Layer 8 of a small transformer language model trained on English Wikipedia (13 layers, counted from 0, width 96).
Take only the direct path to the model's output, skipping the later layers: a vector added to the residual stream pushes a token's score in proportion to its dot product with that token's output vector.

Output vectors of the tokens that the questions are about. A number n stands for n times 0.0018.
"ge": -47 466 22 272 -175 44 267 171 -87 82 67 -72 -333 94 251 -160 -1 -29 26 145 -133 95 -6 -200 -97 111 121 111 207 -84 205 333 257 -475 45 7 375 -25 -151 334 -116 -24 -189 -83 -336 158 296 8 -352 -448 7 11 -38 350 58 300 -62 -301 -176 -76 13 -47 116 -10 -310 -306 -45 273 -220 -73 301 19 29 158 -162 -480 -134 -289 -135 125 134 -197 -80 19 -44 -9 159 407 189 -355 130 -40 -29 -172 141 50
"--": 315 129 30 163 -63 -112 70 135 -144 123 -122 -198 -368 111 151 -407 85 45 -6 -255 -248 -314 -231 -303 95 113 -161 -8 -132 -181 -197 94 2 -292 309 -453 273 83 179 196 51 -207 -442 117 -76 -29 180 -45 -148 -225 -34 -100 -129 -203 79 -69 162 -75 332 -113 172 -362 -31 -138 314 -294 -284 90 -137 -18 416 -55 55 275 -208 -200 -149 -55 -58 4 19 -75 340 77 173 -317 44 -2 143 4 22 -88 199 -61 -286 -195
"^": 82 301 97 91 -51 -191 280 132 -58 21 33 -109 -392 22 -74 -207 4 -127 147 86 -189 -129 66 -171 -388 12 189 -14 -185 116 -187 14 52 91 65 -278 -292 -10 105 118 46 -193 -20 219 -302 -27 44 53 -226 -57 -41 -44 87 -154 96 169 33 -90 188 4 43 -97 -95 -10 312 -30 -69 243 162 -133 195 -31 -119 94 -276 -83 57 -75 42 127 65 -77 -94 -152 60 -360 87 -69 -88 23 -10 -119 254 -401 48 -106
"00": 160 171 119 69 194 -70 -61 119 -24 31 -323 -179 -245 145 -23 -393 -16 201 3 -145 159 -199 -315 65 124 78 48 279 -229 -186 65 145 318 -123 369 39 29 -17 -63 216 128 -208 -3 217 -34 -36 213 -122 183 -38 118 122 -350 -454 182 -409 -163 -229 76 -187 114 -148 -275 -68 203 16 -193 -98 82 -78 165 -20 -234 86 -196 -186 82 -224 -21 -144 150 -25 307 156 -32 -302 136 -96 -127 -92 -33 31 60 44 22 58
"Z": 171 114 130 -266 146 -100 -38 230 103 237 -62 -80 -131 -59 121 -348 -99 -82 23 -82 -27 -132 -313 -356 -260 223 -101 158 -46 -145 2 13 -169 -58 250 -196 -100 169 -66 -49 57 -157 54 -143 -105 -111 233 -128 -410 -218 37 77 -111 97 73 -357 95 -40 40 -276 -56 -91 72 -38 -59 -104 -145 -73 -113 112 268 8 -248 -18 65 -14 -242 181 -59 -79 39 -33 105 86 -35 -251 172 57 148 27 -94 -124 130 -40 -138 -19
" 8": 72 89 144 -100 81 150 -24 74 110 16 58 -145 -131 -2 -197 -12 27 4 126 -140 -267 -73 -50 -18 57 209 -89 19 -2 -14 -109 -164 66 -274 89 111 118 164 -40 8 36 -113 -174 -10 32 1 52 43 98 -101 76 -55 -60 72 61 47 -10 -98 16 -142 -56 57 62 -279 226 -15 -154 107 -282 -62 23 38 -48 74 49 33 -10 -34 93 -97 -51 -174 59 39 116 -80 77 65 6 -52 44 -24 -50 -2 -37 -114
"se": -256 97 163 -5 157 -1 268 289 124 237 75 -165 -31 227 -70 58 -157 -257 -59 12 -87 9 192 -389 -81 371 -241 -170 237 -103 115 276 -198 -305 -120 -208 -14 -87 63 330 -204 -54 -95 181 -70 -187 160 -176 -272 140 209 73 -245 -21 253 12 212 -43 -17 108 -199 -286 84 -43 -43 -278 143 122 -195 -191 126 388 107 238 -122 -235 -124 -145 359 10 -280 -171 87 100 39 -55 62 -48 483 -224 -2 301 174 242 180 197
" |": 280 -15 -134 -164 -86 -8 -16 124 68 -91 -283 47 -52 87 -140 -24 -75 100 -95 63 69 -6 -28 94 -204 -77 149 -101 -292 20 60 218 -31 0 126 24 -118 367 105 43 -161 20 -150 139 85 57 79 -76 -132 106 -27 -122 -45 -170 18 129 -290 11 -138 54 -84 49 -8 -2 -87 161 -16 25 -166 21 -48 97 261 -26 47 30 65 22 -152 138 40 -23 -129 -16 103 -25 -20 136 105 104 31 78 150 -4 117 -125
"*": 133 248 58 -172 3 -114 210 230 140 185 -32 122 -175 14 139 -87 127 -124 71 69 -114 -255 -20 -262 -318 102 89 80 -319 -191 -112 158 -16 -67 -38 -255 -159 128 -43 -3 137 -182 -105 45 -66 -200 180 57 -226 -131 254 49 -16 -326 400 -18 -5 -327 37 58 -27 69 -180 57 378 -281 -141 250 169 -166 145 -114 228 62 -64 -43 -110 -107 -23 272 42 -163 4 -69 223 -408 42 -61 113 -44 112 41 143 -313 43 -71
" 1": 198 -21 113 -7 -31 119 -53 -17 141 -17 42 -60 -136 42 -130 90 167 -4 111 -159 -103 26 73 29 103 183 -125 45 -19 20 41 -202 119 -161 77 48 59 152 -93 -4 78 -61 -150 -52 90 -28 -5 48 153 -101 5 -13 77 71 10 104 107 -102 -16 -96 -22 39 43 -165 23 -17 -68 -94 -188 18 -15 30 -61 65 90 37 53 -59 210 -171 19 -100 -51 -20 -70 -88 29 68 -34 33 46 94 -57 -124 -102 3
")": 1 -169 44 -77 140 0 -31 -2 -45 93 38 -111 -206 143 -96 176 90 157 13 -18 21 -78 262 -92 -139 65 10 41 -44 -110 -156 -73 23 136 -40 -199 -50 -116 -165 224 -4 -58 177 76 -7 94 -96 -262 -79 -24 182 91 -48 -52 -94 10 -148 -21 -82 -319 -5 -91 293 132 36 -9 -314 136 96 23 101 77 -199 -44 19 -222 67 -239 -22 -45 148 -35 -166 -356 -270 52 -187 211 -171 -239 -83 -45 95 114 -201 -231
"A": 58 -107 248 -204 185 -15 55 -130 -111 2 -193 45 -121 -79 290 -118 -36 -33 99 48 -126 -225 -141 -308 -179 20 136 150 -122 17 -12 126 -74 -187 52 -52 -111 -28 -124 -94 44 -44 90 -135 10 -143 -132 -103 -186 -41 119 115 190 40 170 -86 175 -105 -42 -169 -8 -3 65 17 211 158 -109 -19 -26 11 175 33 -78 373 50 57 104 -85 23 -51 -64 16 106 92 -69 -88 -59 -170 -83 -10 8 -65 18 -15 -123 40
"$": 11 165 67 192 148 -197 111 -170 45 322 -42 34 -297 -88 -45 -262 -155 -75 182 29 -42 -301 -136 -198 -384 129 -157 210 -117 26 -188 276 -19 -355 -92 -195 64 174 -67 94 49 -225 -143 101 -203 81 -134 94 -163 -208 -187 75 63 38 64 5 85 103 -142 -198 149 -186 228 -62 28 -86 -193 -99 -62 -363 18 106 -146 3 -348 -83 -152 -90 225 70 116 -3 -18 172 -35 -354 78 -61 -25 -227 56 -135 237 29 -291 28

Output weights of attention head 0. The head adds the sum of these rows, row i times number i of z. A number n stands for n times 0.0017.
o0: 197 13 174 -50 132 -207 153 -85 -47 -43 -91 -42 -30 165 -121 131 -19 43 13 -134 -200 14 0 1 198 73 -115 231 -8 23 87 29 84 -69 -104 40 10 70 -59 69 38 -293 -167 -49 -103 -218 46 -146 232 -151 -33 32 231 47 83 -42 136 62 -132 -1 -50 -225 -182 -51 -221 101 30 -97 -130 -123 -40 173 47 16 -42 121 312 -20 67 14 -193 -71 9 231 119 -123 -66 -25 -113 38 158 -77 128 13 -50 13
o1: 24 48 332 190 -51 68 273 -79 77 -33 -83 138 -193 31 51 -55 -196 29 57 -126 -21 54 83 -109 -210 129 -134 111 -9 -134 45 -15 182 155 -209 -58 10 -99 -30 117 5 112 -175 -179 4 -259 104 -55 135 -221 21 198 163 -97 -16 4 -23 -201 -65 -129 -26 -78 -100 -20 -43 76 -1 -36 48 47 178 126 -156 -80 91 161 82 45 -193 -66 -145 132 233 136 81 -40 -200 -197 -4 -98 32 -62 -23 -27 -13 130
o2: -214 -54 1 6 33 -9 -80 195 153 -125 -19 -179 -230 -127 42 12 78 44 85 182 18 -114 -30 25 -3 -50 -36 36 -57 31 -133 -73 -69 -112 80 -130 132 12 196 31 27 -389 -30 106 -39 -30 -24 26 -14 -109 -48 53 -73 106 -41 178 59 0 68 -161 -133 -92 -34 86 180 -4 38 34 140 91 110 -65 15 -11 -17 -179 -115 -25 52 103 256 102 33 -107 -161 -85 -15 -43 -68 163 70 -104 -144 -1 55 -104
o3: -86 -182 10 17 69 -144 54 102 -35 -29 -9 -131 144 -75 233 147 -110 61 145 141 83 27 159 24 29 -71 113 -140 -40 -39 -91 -18 -92 92 -58 -4 -183 2 351 79 -92 -119 206 23 -61 -22 130 -146 -55 128 75 -105 -76 -14 232 12 -74 -130 -35 7 -15 -14 -37 99 7 -43 112 14 54 -44 46 -136 -31 53 -89 -218 68 151 -28 201 52 -113 85 36 48 -56 4 -104 31 -62 144 -186 97 -131 -35 -10
o4: 111 -4 113 -18 -124 73 3 40 103 256 -123 31 29 -6 50 -143 73 -2 53 -186 166 -61 -76 16 -18 -18 148 179 37 43 -188 33 136 -52 49 -62 -86 125 -76 -127 -119 90 -200 244 129 227 18 -33 -22 100 -180 35 -52 -124 3 205 66 72 46 -109 -20 -231 -112 145 -186 -47 -296 160 68 67 -62 218 -26 -170 0 -171 -92 78 90 -105 154 -18 46 -156 -12 33 -54 70 133 -1 -182 121 -189 109 21 15
o5: -29 -168 119 231 127 -102 230 264 102 -58 46 -57 -94 -137 -34 -5 -101 30 15 -4 17 78 205 -176 -196 9 177 22 -56 24 108 247 142 50 9 6 -186 58 301 185 135 226 -106 -62 290 178 110 -131 -21 7 -93 35 104 -104 58 125 -168 -359 -33 -89 -64 6 -67 -174 20 -21 35 51 -98 -186 -14 -2 54 -20 69 -231 146 20 -56 204 96 159 142 -16 71 -105 -9 -182 174 6 56 -227 29 -68 39 6
o6: -122 -65 50 193 37 -64 197 51 101 -227 -57 -212 -11 123 8 201 -121 158 -50 40 -6 53 133 105 15 -114 63 -10 96 26 -148 25 -62 14 11 -99 -113 -192 172 68 -59 -106 53 97 -71 31 169 -106 -48 -98 57 96 -5 -57 -33 109 -167 -140 -53 -29 75 -121 31 27 100 -84 139 -101 -68 -72 67 -110 24 21 -69 -206 182 33 25 166 181 -175 136 -13 103 -129 72 -67 6 -115 133 -107 -79 -74 -165 -278
o7: 51 34 100 -145 -28 50 -92 -51 -56 0 -4 -49 34 -25 -181 69 140 74 -42 21 99 17 -184 111 -31 -75 170 35 33 170 -143 156 -41 -131 46 117 290 2 -57 -168 -212 74 -287 41 112 111 -110 68 -196 211 -10 28 -101 108 35 25 125 147 -128 78 8 -54 -1 -155 -94 -129 65 106 -114 -130 -84 -53 65 -41 30 -11 -48 -169 141 -165 -17 -108 -10 42 -78 190 -38 101 25 25 11 91 -67 -38 233 90
o8: 123 -91 96 11 104 -125 41 11 99 -39 -4 -2 155 -42 -45 -48 98 92 5 -22 -27 -151 -130 0 121 139 -96 8 62 33 -9 -75 9 -52 35 97 219 144 62 -105 -79 -263 -44 82 25 29 -142 -39 17 -65 -145 -120 -38 102 -48 -117 86 103 -75 -143 -3 -14 22 -26 -42 -54 -24 17 -1 80 -118 82 85 63 75 -19 -92 8 -7 201 188 13 19 -66 -93 -67 137 -121 49 183 -22 -89 -47 66 84 26
o9: -17 77 22 -58 51 44 -104 -23 35 91 43 -29 -5 -62 -73 -73 31 -206 187 4 67 -194 -53 -267 -81 19 17 22 49 179 30 46 70 -13 -2 96 117 166 -33 -60 -83 179 -70 -73 129 184 -58 185 27 -30 -34 61 -75 103 -111 24 34 16 40 -23 -47 -51 119 56 116 -8 13 117 118 93 22 -91 94 83 108 -27 -145 112 -89 -77 72 277 -21 -17 -174 -1 -149 -74 60 152 57 -134 -103 300 71 236
o10: -254 27 82 224 -28 89 49 -88 66 40 60 -115 -266 88 133 37 -163 -22 -30 52 -6 139 158 60 -14 10 9 -80 77 -83 -135 -36 41 32 -157 73 -41 -127 76 61 -134 168 111 -38 16 2 -80 -22 17 93 14 106 -97 26 41 22 -14 -146 18 87 135 15 -106 4 -17 -35 5 -31 5 -54 13 -40 12 -93 148 12 1 57 -119 0 -112 -5 32 -3 -52 126 -87 -135 10 -62 -7 12 -120 -110 -77 -20
o11: 78 184 195 -134 100 16 -4 -36 -135 48 14 0 26 -37 -172 -47 -3 -61 166 -141 -19 -127 -57 -66 -22 187 48 108 -82 84 22 122 102 43 42 117 41 112 -161 -38 68 9 -362 -104 75 -46 -114 28 97 -139 48 -101 163 -28 -144 -156 49 9 -69 -76 -63 -99 -31 -80 -107 137 -49 45 1 66 -140 15 -34 52 39 69 -8 30 86 -161 -94 193 9 67 -44 -145 -74 -4 -50 79 -89 82 -149 198 142 201
o12: -64 -6 -57 247 -170 -38 18 -42 -72 150 41 -5 62 -40 -34 82 84 139 -17 75 8 181 167 31 -198 -60 175 -162 21 -172 -44 -5 -127 105 -28 326 53 -105 -50 -148 51 342 209 10 6 53 160 152 -89 191 -63 82 -257 -50 -7 171 78 29 112 6 16 228 -34 46 3 -101 -142 5 -65 361 202 198 -92 -156 186 82 -230 -70 5 -150 44 126 -24 -85 -48 244 143 146 28 -2 18 128 -75 -96 41 42
o13: 207 158 86 -131 27 224 -37 -79 94 132 204 168 -19 -3 -129 -137 -36 -29 -25 -200 -24 -190 -16 -246 29 195 -214 160 -38 -11 85 -52 -23 130 43 49 67 -28 -157 41 -32 300 -408 -298 100 -4 -60 95 238 -294 -20 55 181 -82 -262 -139 28 38 -16 -71 -48 -65 -50 -61 -32 14 108 -106 35 10 -127 116 -68 -15 -1 87 38 -3 -80 -223 -188 56 69 70 40 -155 -232 114 -20 88 -116 86 -189 323 139 211
o14: -56 116 -281 34 -62 117 -181 -201 126 185 -39 76 260 -79 124 -44 80 -71 58 -33 24 -165 26 -106 22 103 -17 -95 -7 -51 76 -136 -111 75 -15 5 -100 -41 -80 118 -57 465 35 -133 179 198 -18 210 -84 54 109 -118 -261 -143 -169 -77 -75 79 21 13 9 -150 103 92 -79 -162 234 -97 -37 237 -308 -81 -29 -21 185 131 -170 229 -34 -3 2 161 -143 -100 -62 -113 -138 76 185 37 -93 -14 -153 233 108 6
o15: 151 132 -99 -141 145 28 -44 -21 57 -51 -175 -82 29 -70 -376 -15 177 19 32 -1 -88 -154 -83 127 80 57 80 -169 -42 204 70 -43 -98 -180 87 39 150 153 -157 -96 -30 -106 -99 190 161 139 15 5 132 69 -13 -51 8 5 -132 -100 -83 177 -79 -72 32 106 162 12 -56 -1 -22 42 -153 -63 -155 19 222 -85 -125 -26 79 -62 187 -25 83 85 -60 -17 -13 43 66 107 -46 281 -22 54 36 110 191 25
o16: -157 -21 -9 126 -194 -71 134 -74 7 -105 184 59 11 97 108 77 -98 66 -19 86 128 240 147 -44 -95 -267 95 -80 72 -122 39 -81 -6 -8 35 71 -239 -141 88 -7 95 94 201 4 82 -72 105 -78 -112 127 39 -74 -23 0 92 -7 19 -160 44 94 51 81 -102 19 34 11 -17 26 83 39 106 -21 -88 -65 70 38 -4 36 -27 130 -225 -54 -76 -37 40 58 19 -51 -114 -56 -52 -37 42 -19 -82 -69
o17: -15 164 282 -19 -4 -155 -96 -231 22 17 -63 -169 49 -1 90 0 -8 105 42 20 -8 135 -157 148 133 -42 73 322 7 5 -52 27 -135 -158 66 -56 248 -12 14 -207 -95 144 -351 26 51 230 -97 -10 -135 108 -174 231 133 59 40 13 144 207 -168 44 -109 -377 -133 -193 -108 22 140 58 -17 -76 -132 -255 71 -46 24 -71 -54 94 147 94 -42 20 115 172 37 74 1 3 53 66 41 -84 -111 -77 144 36
o18: 34 -195 80 177 0 5 9 96 5 -68 75 -135 57 32 250 18 -223 105 -9 41 54 90 22 61 -114 -110 56 129 -8 -160 22 -6 144 35 -13 -112 -233 -230 114 -7 -93 17 182 -32 15 99 83 -43 -52 99 45 -46 -18 -269 66 66 -58 -110 -73 69 66 115 -133 116 33 -65 147 -44 -34 -35 -31 31 -43 155 52 -104 78 41 -75 126 -87 -127 -10 -106 92 -83 -109 11 13 -84 -39 -8 -42 -61 -228 -60
o19: -79 -42 -10 12 46 13 -18 112 22 25 52 133 145 -72 -62 -65 114 -42 51 -73 107 -139 32 -168 7 127 -32 -219 117 28 104 13 -138 115 -10 35 7 -12 2 26 66 -20 132 -22 100 170 -29 -46 109 -140 -91 -67 -78 34 -126 -111 3 -111 129 -117 -30 154 121 178 151 -97 -31 26 88 97 -46 24 -20 53 71 35 -185 -19 -122 -31 233 164 -23 -182 -124 -28 -19 -76 42 55 -18 -173 -215 258 30 9
o20: 83 -283 59 232 12 75 87 84 -41 -87 40 -84 -162 97 171 26 -195 142 16 135 -56 205 194 -141 -311 -89 134 -69 -146 -65 25 56 266 26 10 -76 39 -8 268 230 -79 -175 16 -60 53 116 92 -83 5 185 -108 59 135 -23 107 14 -101 -143 33 -32 -2 121 -201 -102 70 51 -62 -35 51 -20 41 38 41 116 216 -190 132 -34 -128 198 -11 -158 -63 6 -90 114 -127 -116 150 13 63 -2 -47 -266 -58 -88
o21: -94 18 -161 103 -24 -229 -4 4 -86 75 -135 -34 74 -103 23 61 150 -92 -58 102 26 -114 74 56 204 -54 -30 -212 55 5 -43 -90 -124 41 -51 121 -79 -138 25 -76 -20 14 305 114 -237 -97 44 -127 68 -59 -21 -156 -261 -81 111 75 5 9 62 -93 122 48 50 91 -33 -142 -113 11 11 68 -47 36 147 -72 -65 -83 -27 35 -60 64 339 -33 -4 69 -48 -64 138 25 76 50 14 -53 120 -96 -52 -269
o22: 162 57 -148 -6 92 216 -14 29 46 44 116 178 -48 41 -81 -189 339 53 -78 -214 -81 -156 -177 -101 127 212 -90 34 69 31 -7 -30 -19 129 -110 -36 329 144 -16 -87 64 -156 288 198 -75 5 -34 42 132 -35 58 -150 52 183 -27 -118 -65 -59 214 -61 -66 154 124 32 87 -178 -148 96 -14 162 14 115 95 28 -8 219 -151 -70 -37 34 41 77 0 -224 51 55 220 -219 8 101 81 7 -98 66 249 107
o23: -26 -67 29 36 -12 2 63 -48 91 -80 -106 27 62 -102 77 8 85 90 -48 113 41 135 22 -38 -49 -87 -67 -162 -6 -50 141 -2 -54 -1 39 61 -129 -22 69 -16 -82 151 83 -49 68 194 41 37 -149 92 70 -29 -159 -57 79 -9 -95 81 -90 -33 -35 189 -120 -101 97 3 98 -28 -166 128 141 -16 -28 -126 -1 80 18 71 -32 165 15 4 135 73 -40 -28 61 -32 6 -99 -29 -4 43 -48 -4 -92
o24: 73 121 266 31 -12 -137 131 66 -83 -178 -54 82 -44 -16 117 -113 -163 -16 221 -150 -97 117 0 -4 137 -65 -68 394 3 -188 103 55 257 15 -102 -39 12 -105 -77 86 230 -133 -257 -205 -173 -357 -45 -60 51 -227 -22 180 328 75 49 -79 88 52 -31 109 46 -304 -288 69 -100 64 -9 -214 128 -99 -16 -46 -72 172 -141 45 212 125 -27 5 -311 -29 29 155 32 -202 -49 -69 -225 -13 176 32 100 46 -207 78
o25: -29 -45 -185 120 -217 176 62 -34 13 27 8 168 -195 -11 58 85 152 -28 -160 116 9 -98 2 -31 -129 -16 -46 -221 -95 -137 -17 -59 -72 -26 -19 21 -95 -147 98 150 144 -39 294 -1 174 1 -121 -56 5 -19 199 -6 -145 -33 -113 10 -120 -35 178 82 -21 71 47 7 43 -7 0 -106 146 245 -119 15 7 58 53 -138 -86 -51 -108 5 115 15 -42 -151 -106 83 29 36 138 119 60 107 -269 -24 1 33
o26: -164 115 -230 -141 -103 -78 -21 -56 42 -20 20 40 92 -33 -174 37 160 -9 17 128 -3 134 91 142 -8 -109 114 -362 21 -91 -135 -180 -348 -50 192 61 150 -60 -59 -161 0 205 194 144 -66 146 160 12 -60 46 161 71 -152 167 -63 0 60 14 4 31 19 189 278 -64 6 -113 -66 142 -99 97 -92 178 -2 -149 -28 74 -157 -138 -7 -45 -48 158 -105 39 -54 174 111 -20 -173 10 6 -54 196 -131 123 -185
o27: -259 103 -32 36 -148 248 -145 26 47 38 157 68 -70 1 47 55 -5 -128 -126 7 95 -16 37 -53 -24 -131 86 -30 29 -51 -118 -21 12 -56 118 66 -301 -21 78 -36 115 185 186 -45 157 160 -186 56 -252 34 -24 -44 -229 -91 -64 72 39 21 242 190 33 77 -39 74 6 60 -61 80 40 54 -37 78 -46 -18 189 1 -201 -99 77 -87 65 138 -243 -203 -114 127 91 209 148 0 -130 101 -14 122 -218 82
o28: 30 -68 52 -39 66 -99 45 12 34 -214 -107 -84 27 66 28 181 24 90 -99 -40 -5 -148 23 84 139 -13 -17 36 -85 176 100 81 2 -31 -51 -44 64 5 96 4 55 -445 -6 120 32 21 98 -91 113 48 -121 17 48 120 70 -79 -111 53 -24 -111 126 -148 -35 -19 -80 49 65 -38 -45 -91 25 -65 188 146 -24 33 160 -93 83 178 51 -44 -7 22 -26 -11 -38 -47 59 77 227 -134 38 -38 66 -128
o29: -44 -134 -105 225 -192 21 31 -6 -21 43 -22 71 48 -15 170 -36 103 102 -49 113 83 147 71 -64 -154 -133 -12 -145 3 -186 -117 -35 -105 66 79 1 56 -129 37 -22 26 -3 331 89 58 -38 -44 25 -66 62 -38 28 -193 -77 81 141 42 -96 115 -66 102 91 5 50 136 -197 -129 -71 28 133 104 31 -9 19 87 -80 -202 18 -135 17 81 -106 101 -92 -20 99 87 -71 190 65 -8 -22 -96 -10 91 -63
o30: -26 67 90 -27 11 -81 -101 -91 -154 131 39 -13 150 151 115 57 -20 82 -95 -67 -87 186 -135 97 60 -52 -95 194 -51 22 67 21 34 24 -40 -83 -106 29 -48 -59 -2 -116 -99 -75 -134 -100 -19 19 -126 -54 39 26 0 -127 42 132 56 24 -37 186 -35 -201 -141 -99 -130 145 -90 -58 30 -208 4 -148 -84 -83 -177 -29 142 31 98 -29 -201 -180 13 114 131 71 5 18 -106 -33 -110 90 102 -100 -221 -18
o31: -193 30 -82 -116 5 -208 81 -163 -33 94 -38 -34 19 -15 -76 56 31 79 34 103 67 -73 22 59 129 3 102 -28 21 -13 -77 -149 -65 -15 -28 -6 68 -2 8 118 48 20 -7 238 53 -37 46 -100 107 -18 66 30 27 -44 -156 13 5 3 -37 70 18 -221 155 98 -218 114 -41 95 81 -43 -123 -50 -21 -86 -150 -234 -49 256 46 -31 -15 38 50 36 13 2 2 -74 18 21 -38 -33 48 49 42 -95

Each question shows a token from some text and the vector z that the head gathered there. A number n stands for n times 0.0089.

" |": 123 37 -149 -84 23 124 -27 -81 -24 73 83 48 -67 204 37 71 -42 -67 -16 -14 99 -60 35 -81 16 -29 -62 9 -42 -119 5 -71
Which of these tokens does it push up most? " 1"

"ow": 64 23 18 22 20 8 14 -34 75 -10 45 59 80 2 89 68 -15 -26 106 -88 59 -125 -69 -82 43 -66 -99 -82 -9 -83 -10 -9
Which of these tokens does it push up most? "00"

"U": -24 -17 121 -3 -127 -71 74 -141 -116 9 14 -117 21 -75 -34 96 -14 -122 -77 77 -164 240 208 119 -88 -99 43 22 0 -37 -24 47
Which two tokens does it push up most, strongest first? ")", "^"

" N": 270 -130 -8 6 202 -62 59 -56 122 128 -9 24 -25 112 46 -30 -113 -83 117 -230 218 -109 -119 -109 168 -134 -234 -5 90 -64 43 -270
Pushed down most: ")"

"o": -3 2 64 53 26 -16 -19 3 59 38 -41 13 41 -13 79 12 -51 -20 22 15 -81 29 -23 -24 -15 -29 -21 -27 17 1 -3 29
Which of these tokens does it push up most? "Z"

".": 51 196 111 39 20 67 61 -126 -9 154 19 75 -142 1 -143 50 -104 -155 -206 56 -68 101 64 -50 7 -130 2 -112 -15 -98 -193 46
Which three tokens does it push up most, strongest first? "$", "--", "00"

"end": 82 -288 -6 -115 163 -26 -92 39 -14 20 -32 -41 101 -75 88 81 -9 116 67 -196 168 -218 -50 -202 84 44 -51 137 141 -23 47 -90
Which three tokens does it push up most, strongest first? " |", " 1", "ge"

" in": -51 -79 -39 -43 56 -50 -64 14 -58 62 34 19 93 -6 90 2 72 0 36 6 -45 -135 -55 -57 37 -44 22 114 -40 -12 23 -48
Pushed down most: "--"

"i": -31 56 96 27 8 36 -26 -146 40 34 -70 100 -49 10 -10 -114 -156 -19 160 112 10 -105 -270 -91 71 -179 -228 -33 -54 -96 28 -47
Which of these tokens does it push up most? "$"

"t": 6 33 40 -44 -46 69 189 20 -47 -1 99 -64 62 -96 16 -24 -79 52 -24 -67 69 113 -41 4 -59 31 87 10 21 2 33 20
Which three tokens does it push up most, strongest first? "ge", "^", ")"

" he": -6 13 -10 53 -61 142 -112 110 42 105 1 -40 30 56 39 60 -36 135 -110 14 29 58 127 5 -16 23 60 -11 11 -10 -46 38
Which three tokens does it push up most, strongest first? " 8", " |", " 1"

"f": 3 34 -9 -42 -34 33 36 -76 -36 -36 -50 32 15 -1 44 -158 91 -71 165 -19 -62 56 5 27 133 -63 5 23 -19 74 19 -106
Which two tokens does it push up most, strongest first? "*", "^"

"A": 97 21 28 -100 97 -10 11 64 -27 -2 -6 -3 -14 36 -33 90 -104 7 -68 -46 -24 71 5 -36 27 37 59 5 -2 -171 50 -36
Pushed down most: "*"

" the": 70 13 -70 36 -82 56 82 116 -57 52 32 -61 -57 115 78 -50 -28 -8 60 -45 -80 34 -25 77 23 3 -78 -44 -31 -51 -3 -1
Which of these tokens does it push up most? "se"

"at": -39 19 200 54 -57 -32 71 27 91 -18 17 -9 -79 -52 -12 -95 -110 -4 77 74 1 -52 -147 52 -43 -36 -117 -66 60 35 -60 -169
Which of these tokens does it push up most? "--"

"er": 27 -93 16 47 16 11 -45 -194 -17 128 -125 -32 84 91 50 -61 -151 -136 102 2 59 24 -18 -86 77 68 -171 168 6 -86 -33 -125
Which of these tokens does it push up most? "Z"

"ed": -129 -59 94 42 -22 55 100 16 51 -28 -19 -61 78 -46 35 3 -74 -8 -62 6 -56 55 25 26 -89 111 48 38 3 73 -44 25
Which two tokens does it push up most, strongest first? ")", " |"

"re": -54 20 288 70 -61 -54 48 18 127 -8 34 38 -144 -57 -31 -109 -165 31 101 132 -36 -81 -199 52 -57 -85 -187 -87 83 24 -119 -212
Which of these tokens does it push up most? "--"

"c": 2 -65 37 43 7 23 30 -88 -56 84 -35 -77 88 62 51 -17 -94 -95 77 -22 55 63 -25 -34 -7 55 -110 134 -1 -42 -22 -99
Which two tokens does it push up most, strongest first? ")", "*"

"a": -76 -108 134 20 -9 30 48 64 0 96 25 -80 23 -52 50 76 -61 112 -19 -6 26 37 -26 32 -142 -37 -15 41 5 26 10 21
Which of these tokens does it push up most? " |"

"h": -112 -146 66 106 30 19 92 2 -113 -11 -72 -138 18 -171 113 -74 51 -75 -89 10 -2 99 56 -12 -107 120 41 113 52 20 37 11
Which of these tokens does it push up most? ")"

",": 30 -25 79 -25 -22 -50 14 132 13 -22 -45 49 -56 -93 -47 96 -98 -42 -87 -37 -74 -21 -7 -35 -27 -18 31 -4 122 -121 -36 -44
Pushed down most: "*"

"oc": -19 -319 88 51 5 66 60 133 163 104 -137 55 14 -90 164 121 -205 125 50 -13 94 -127 -69 -99 -131 85 -195 22 68 93 37 87
Which of these tokens does it push up most? " |"

"T": 60 57 59 -146 -99 41 166 -94 -63 -107 47 -60 64 -37 -165 -94 -45 34 -42 -13 68 171 63 2 7 -116 79 -39 27 -23 -14 1
Which of these tokens does it push up most? "^"

" A": -66 -94 133 16 -127 -128 -19 -68 25 -42 -2 -196 99 -145 -5 16 -86 24 -156 24 -18 128 117 51 -160 86 91 38 -13 106 -10 57
Which of these tokens does it push up most? ")"

" 2": -8 -148 53 -229 175 52 59 -10 19 -86 131 -37 60 -93 -195 131 -160 100 99 -81 253 103 36 -35 -90 -8 -154 121 131 148 -127 -179
Which of these tokens does it push up most? "ge"

" c": -29 54 97 29 3 31 -24 -147 36 34 -68 96 -52 14 -15 -109 -158 -16 159 108 8 -101 -272 -91 73 -183 -224 -33 -54 -95 24 -45
Pushed down most: " |"

"\"": -25 -63 47 -8 -35 -58 24 -74 25 -49 -80 -46 5 -127 -40 -51 -30 -24 -52 89 -19 100 69 -1 -40 5 38 -18 38 94 -73 -28
Which of these tokens does it push up most? ")"

" M": 73 -154 158 -21 73 -84 -10 40 70 87 51 8 18 33 16 52 -136 24 43 -63 146 -159 87 -113 133 98 -211 263 10 82 -5 -93
Which two tokens does it push up most, strongest first? "--", " 1"

"g": -18 -56 156 19 -126 -80 24 -54 20 -44 29 -231 80 -153 38 28 -53 -19 -93 -7 -11 161 116 60 -162 64 97 -4 -10 71 -13 57
Which of these tokens does it push up most? ")"

"2": 92 108 44 -107 54 85 90 -77 44 24 105 -1 -10 97 -151 97 -109 -40 -137 77 130 -33 97 -32 -33 56 17 -95 -8 51 -133 -53
Which of these tokens does it push up most? "--"

" r": -141 -48 6 41 -79 83 -65 -56 -67 -120 38 10 112 -65 -28 -109 27 115 80 -53 -65 44 12 52 34 61 -143 100 -69 68 28 -17
Pushed down most: " 8"

"is": 7 16 124 11 -136 -7 29 -40 13 -90 22 -54 9 -173 -205 -147 -80 -68 31 118 59 133 -64 -83 -74 -58 -57 -146 44 57 -61 -16
Which of these tokens does it push up most? "^"

"on": 34 -179 -4 -79 82 -2 -50 77 24 0 -54 7 58 -81 63 72 -26 53 30 -124 52 -112 -40 -118 27 28 -31 70 102 -45 54 -83
Which of these tokens does it push up most? " |"

" con": 32 81 -13 -61 -75 67 52 -87 -33 -86 -62 69 -37 39 24 -225 127 -103 206 -46 -89 103 16 52 150 -97 -9 13 -26 88 17 -148
Which of these tokens does it push up most? "*"

"id": 19 33 -23 -54 -39 37 30 -74 -19 -52 -58 44 13 -11 43 -186 126 -80 191 -33 -72 65 21 42 152 -86 9 28 -15 99 24 -135
Which of these tokens does it push up most? "*"

"im": 40 121 -49 -60 133 165 87 -65 -101 68 61 52 -190 261 -89 149 -139 49 0 2 67 -32 -10 -82 -3 2 -23 -108 -51 -121 -42 114
Which of these tokens does it push up most? "$"